Layer 4 of a small transformer language model trained on English Wikipedia (8 layers, counted from 0, width 128).
A neuron's activation on a vector x is GELU(weights . x), where the dot is the dot product.

Input weights of the MLP neurons that the questions are about. A number n stands for (n - 500) times 0.00057.
n1: 613,534,718,476,593,489,523,476,279,780,426,559,422,596,577,267,604,666,478,249,691,646,353,561,606,536,573,348,482,555,356,388,581,621,521,602,405,730,405,776,447,522,386,401,436,686,692,717,510,415,541,478,472,471,500,483,345,210,319,390,381,406,314,535,457,556,388,529,503,545,536,563,490,419,793,543,608,623,545,486,585,530,575,415,557,496,867,338,490,379,425,422,556,533,619,455,615,445,614,500,460,553,556,464,334,512,371,483,341,399,674,604,690,485,568,476,665,514,435,622,580,493,547,486,462,482,469,539
n81: 570,584,405,489,840,321,354,408,446,231,396,331,625,435,309,508,712,566,549,496,606,555,428,584,687,266,380,529,444,392,460,225,647,614,500,378,656,544,489,312,504,650,569,318,404,466,520,425,382,657,281,520,458,731,639,400,264,436,577,465,468,543,322,539,333,257,379,688,527,469,686,481,492,443,530,397,404,674,562,492,535,517,290,433,698,288,412,399,455,777,700,358,441,662,391,334,685,416,567,424,272,586,302,583,473,577,579,534,664,417,488,416,657,605,559,395,395,448,753,360,309,484,519,472,693,660,414,516
n135: 695,513,786,377,654,567,726,582,517,444,512,491,368,543,368,663,663,421,422,530,500,540,547,500,533,355,483,488,500,638,496,386,238,500,735,600,776,200,373,744,338,541,577,411,487,801,531,585,379,372,432,280,370,536,368,699,702,486,364,549,234,470,509,656,500,491,321,463,612,491,737,504,681,509,331,424,365,486,704,429,393,732,287,668,651,328,461,445,292,447,796,540,525,495,259,396,588,662,263,774,338,210,304,330,612,913,436,509,638,453,565,347,314,814,424,409,360,696,431,424,294,341,496,710,581,450,522,636
n180: 750,359,405,578,341,448,464,975,475,378,303,563,500,259,633,444,370,536,238,442,417,768,417,459,504,549,420,500,526,535,399,788,513,457,843,597,636,574,360,442,496,371,654,666,461,312,590,570,581,165,537,504,369,439,460,836,465,519,600,603,404,297,642,542,496,404,551,389,370,521,828,551,529,213,312,500,351,718,551,651,688,586,496,599,422,491,646,578,388,341,483,487,524,544,543,411,337,704,413,469,517,231,695,492,450,575,422,667,545,600,387,670,364,367,634,602,338,357,797,640,202,577,638,587,438,461,415,436
n232: 689,629,467,446,551,309,339,677,551,457,375,343,336,605,500,355,458,727,471,504,702,208,551,397,425,463,468,609,545,718,553,654,496,693,552,533,269,635,747,668,320,500,563,395,675,453,480,531,477,605,519,618,686,516,567,508,471,280,691,395,397,282,255,397,712,479,596,441,658,531,488,472,504,382,661,427,426,670,163,786,327,373,443,532,584,504,480,589,527,336,582,452,553,288,484,500,577,379,862,512,480,392,452,371,425,605,488,797,492,679,530,574,530,355,541,714,364,508,547,628,267,508,481,650,477,217,524,652
n238: 504,448,583,283,405,496,622,572,572,363,380,392,451,564,424,766,605,485,436,516,579,727,369,465,481,352,512,473,475,470,592,547,496,515,492,504,589,517,386,504,276,759,508,365,375,480,512,386,828,533,520,288,375,613,515,572,358,370,645,270,563,427,716,391,824,399,325,731,448,416,445,545,520,157,351,430,563,331,650,632,401,478,430,533,668,473,420,261,350,489,291,586,838,538,671,262,578,353,691,446,375,647,642,425,592,522,445,552,749,374,500,604,604,555,620,690,537,666,472,551,402,279,714,537,231,295,565,777
n239: 398,487,500,561,600,541,299,650,465,452,269,561,285,526,379,392,628,534,402,552,621,568,378,437,664,264,535,626,463,628,871,720,617,610,549,314,473,413,475,420,321,500,678,791,578,465,821,660,415,545,370,272,266,390,567,553,459,559,462,527,280,336,509,659,309,481,438,541,553,824,644,402,474,227,298,337,450,514,425,703,524,467,582,514,680,777,788,431,370,583,303,392,588,519,540,107,333,605,555,656,441,451,696,599,592,451,729,754,458,676,330,651,505,579,636,682,518,545,689,539,53,689,572,804,487,372,500,625
n291: 704,246,431,422,467,399,546,504,641,704,483,610,310,496,434,333,363,474,444,591,365,190,522,592,652,570,220,661,316,633,648,405,608,467,589,766,329,486,487,916,468,561,421,714,569,443,441,543,423,586,683,404,331,560,681,500,399,391,803,518,218,625,169,371,459,722,518,483,403,619,659,473,438,155,275,605,311,481,625,722,245,362,591,446,427,598,531,258,587,617,486,591,538,608,572,562,443,141,390,777,394,437,545,463,544,520,635,390,623,783,823,735,705,435,678,607,576,578,297,313,678,586,440,751,548,412,478,554
n453: 642,425,228,390,751,269,398,594,754,397,563,620,300,712,382,345,375,774,288,548,469,656,372,378,538,448,576,649,389,717,416,465,628,541,396,241,654,463,360,605,523,528,605,522,472,651,500,334,942,395,206,685,446,574,683,625,356,365,441,550,165,509,533,424,283,413,387,576,620,513,411,599,531,671,761,661,356,514,298,537,215,558,592,559,517,633,465,374,886,635,426,564,521,326,527,460,326,813,482,472,384,586,640,542,549,569,531,482,700,495,467,811,236,618,638,617,527,647,384,237,429,454,716,712,346,556,419,360

Each question shows a token from some text and the vector x that enters the MLP there. A number n stands for (n - 500) times 0.014.

"5": 520,473,457,628,407,497,365,387,438,344,638,416,743,404,469,444,727,361,584,403,640,439,593,830,689,528,628,464,428,544,342,388,562,479,446,468,561,552,620,510,420,546,484,443,507,505,436,481,432,546,475,606,514,527,472,364,579,687,354,471,520,562,489,395,431,598,532,580,553,432,607,618,335,693,541,566,582,489,542,458,521,490,406,404,539,544,280,549,402,576,543,577,358,549,573,465,638,481,502,468,361,610,594,668,558,485,345,450,433,439,512,203,351,496,400,460,562,447,544,396,508,545,408,408,521,640,610,403
The most active neuron and its activation: n81, at about 3.2

"u": 529,465,449,394,558,602,689,445,538,353,418,560,541,402,332,531,522,506,588,442,414,510,432,739,31,588,518,510,628,404,511,361,561,522,595,446,525,455,426,471,550,714,452,285,453,389,516,612,507,487,519,457,502,454,697,566,656,377,424,412,658,591,412,540,428,374,724,369,545,454,485,472,593,449,590,405,581,520,530,322,594,419,824,595,415,428,489,568,522,556,432,526,475,546,412,424,584,572,510,468,535,430,471,601,575,424,349,387,509,412,531,328,560,549,450,547,392,560,581,596,506,518,536,519,636,475,635,448
The two highest activations, in order: n81, n135

"g": 384,562,636,496,442,557,565,527,561,403,608,589,453,413,465,735,566,512,606,452,595,481,551,421,364,693,632,318,525,427,545,306,532,419,472,476,490,414,478,305,567,633,585,501,418,493,451,373,585,364,478,655,584,242,378,494,477,414,297,472,576,391,612,649,442,425,562,551,652,490,553,635,518,612,541,456,610,275,381,528,480,461,651,567,450,543,377,539,512,418,669,655,453,388,433,427,472,625,435,530,392,524,663,503,510,544,563,506,440,242,461,297,595,437,535,256,749,536,480,628,618,508,418,486,604,442,569,381
Which neuron lights up most? n135

"a": 516,419,453,606,540,381,457,399,494,413,474,367,442,430,407,610,583,590,514,339,432,590,569,608,225,516,419,524,441,542,541,415,463,619,493,632,485,605,520,579,540,545,499,454,488,426,360,492,434,638,578,580,567,587,565,524,606,535,350,541,666,706,451,507,560,537,586,369,456,526,382,312,396,550,550,472,590,491,567,648,513,227,605,563,606,336,535,537,524,552,489,511,277,724,485,383,703,447,454,479,496,519,384,536,569,475,296,262,317,413,349,433,469,690,411,570,502,502,550,623,691,502,539,582,505,555,606,481
Which neuron lights up most? n81

"ed": 594,385,564,447,554,638,602,580,426,592,565,444,522,295,403,452,593,492,597,606,496,573,470,728,249,487,577,598,426,503,513,581,380,422,713,539,322,575,455,636,550,500,517,518,407,452,442,385,436,574,544,473,467,308,416,423,598,574,518,431,435,676,484,576,472,382,767,540,634,360,641,663,561,674,475,195,514,513,429,442,435,521,419,505,550,437,509,455,568,522,532,522,513,501,566,506,663,415,468,468,426,625,515,525,565,630,168,413,390,376,522,518,483,258,475,461,552,511,525,439,418,549,578,501,583,428,399,386
Which neuron lights up most? n135

"uc": 482,350,555,608,442,592,587,607,513,424,282,478,549,357,764,476,439,491,658,430,447,551,647,497,588,304,602,484,651,546,443,409,456,439,391,624,370,481,527,605,367,492,519,502,525,390,483,604,602,453,594,502,487,266,486,458,457,502,456,537,514,666,540,655,480,544,508,520,703,462,564,373,630,632,457,642,489,471,677,331,546,597,561,550,465,487,423,578,477,496,537,590,520,448,384,426,542,429,380,498,549,782,440,548,501,477,302,235,448,363,594,499,599,482,533,501,441,483,472,313,325,498,570,575,687,465,218,395
Which neuron lights up most? n135

"y": 356,372,502,517,439,529,521,616,520,394,618,319,464,399,431,606,432,530,696,621,482,497,557,553,497,537,638,665,515,424,671,591,575,402,468,575,444,597,471,425,463,512,543,571,466,490,473,476,470,523,373,494,601,412,430,410,446,516,314,536,620,752,488,627,526,266,531,408,513,625,410,578,310,407,402,430,670,405,526,311,388,577,485,431,484,460,474,604,521,543,484,493,409,659,672,601,651,504,539,604,536,660,398,615,668,355,291,488,639,221,541,479,431,320,465,535,665,378,388,521,536,493,544,509,460,448,507,479
Which neuron lights up most? n238

"ort": 322,422,639,562,526,334,466,368,592,561,592,482,540,702,450,550,500,513,422,497,411,607,475,300,244,514,775,356,499,436,458,500,361,481,406,679,376,595,425,466,675,362,489,620,550,557,447,690,502,648,515,710,612,470,515,409,524,468,498,453,595,654,504,411,584,462,346,512,500,629,420,524,402,598,522,438,738,598,493,516,422,432,639,512,522,418,412,543,633,611,491,550,490,685,319,565,526,480,513,419,485,491,431,487,439,394,351,409,399,539,563,455,288,579,472,554,509,502,479,223,654,622,414,627,417,527,604,358
The most active neuron and its activation: n453, at about 0.56

"e": 427,586,543,483,553,486,538,332,480,488,470,440,499,658,351,702,475,498,441,549,320,695,617,680,352,724,424,406,710,404,498,340,434,515,618,571,512,465,451,617,612,407,417,522,507,307,522,553,433,485,466,430,437,402,554,456,645,450,361,615,546,653,562,384,410,265,808,464,617,388,473,363,534,463,593,344,500,368,576,449,482,527,562,587,575,393,502,593,525,494,526,469,426,509,618,499,500,471,361,652,550,677,573,414,599,670,458,298,580,557,452,482,400,428,472,521,562,754,481,709,430,429,337,585,432,439,410,463
The most active neuron and its activation: n135, at about 1.9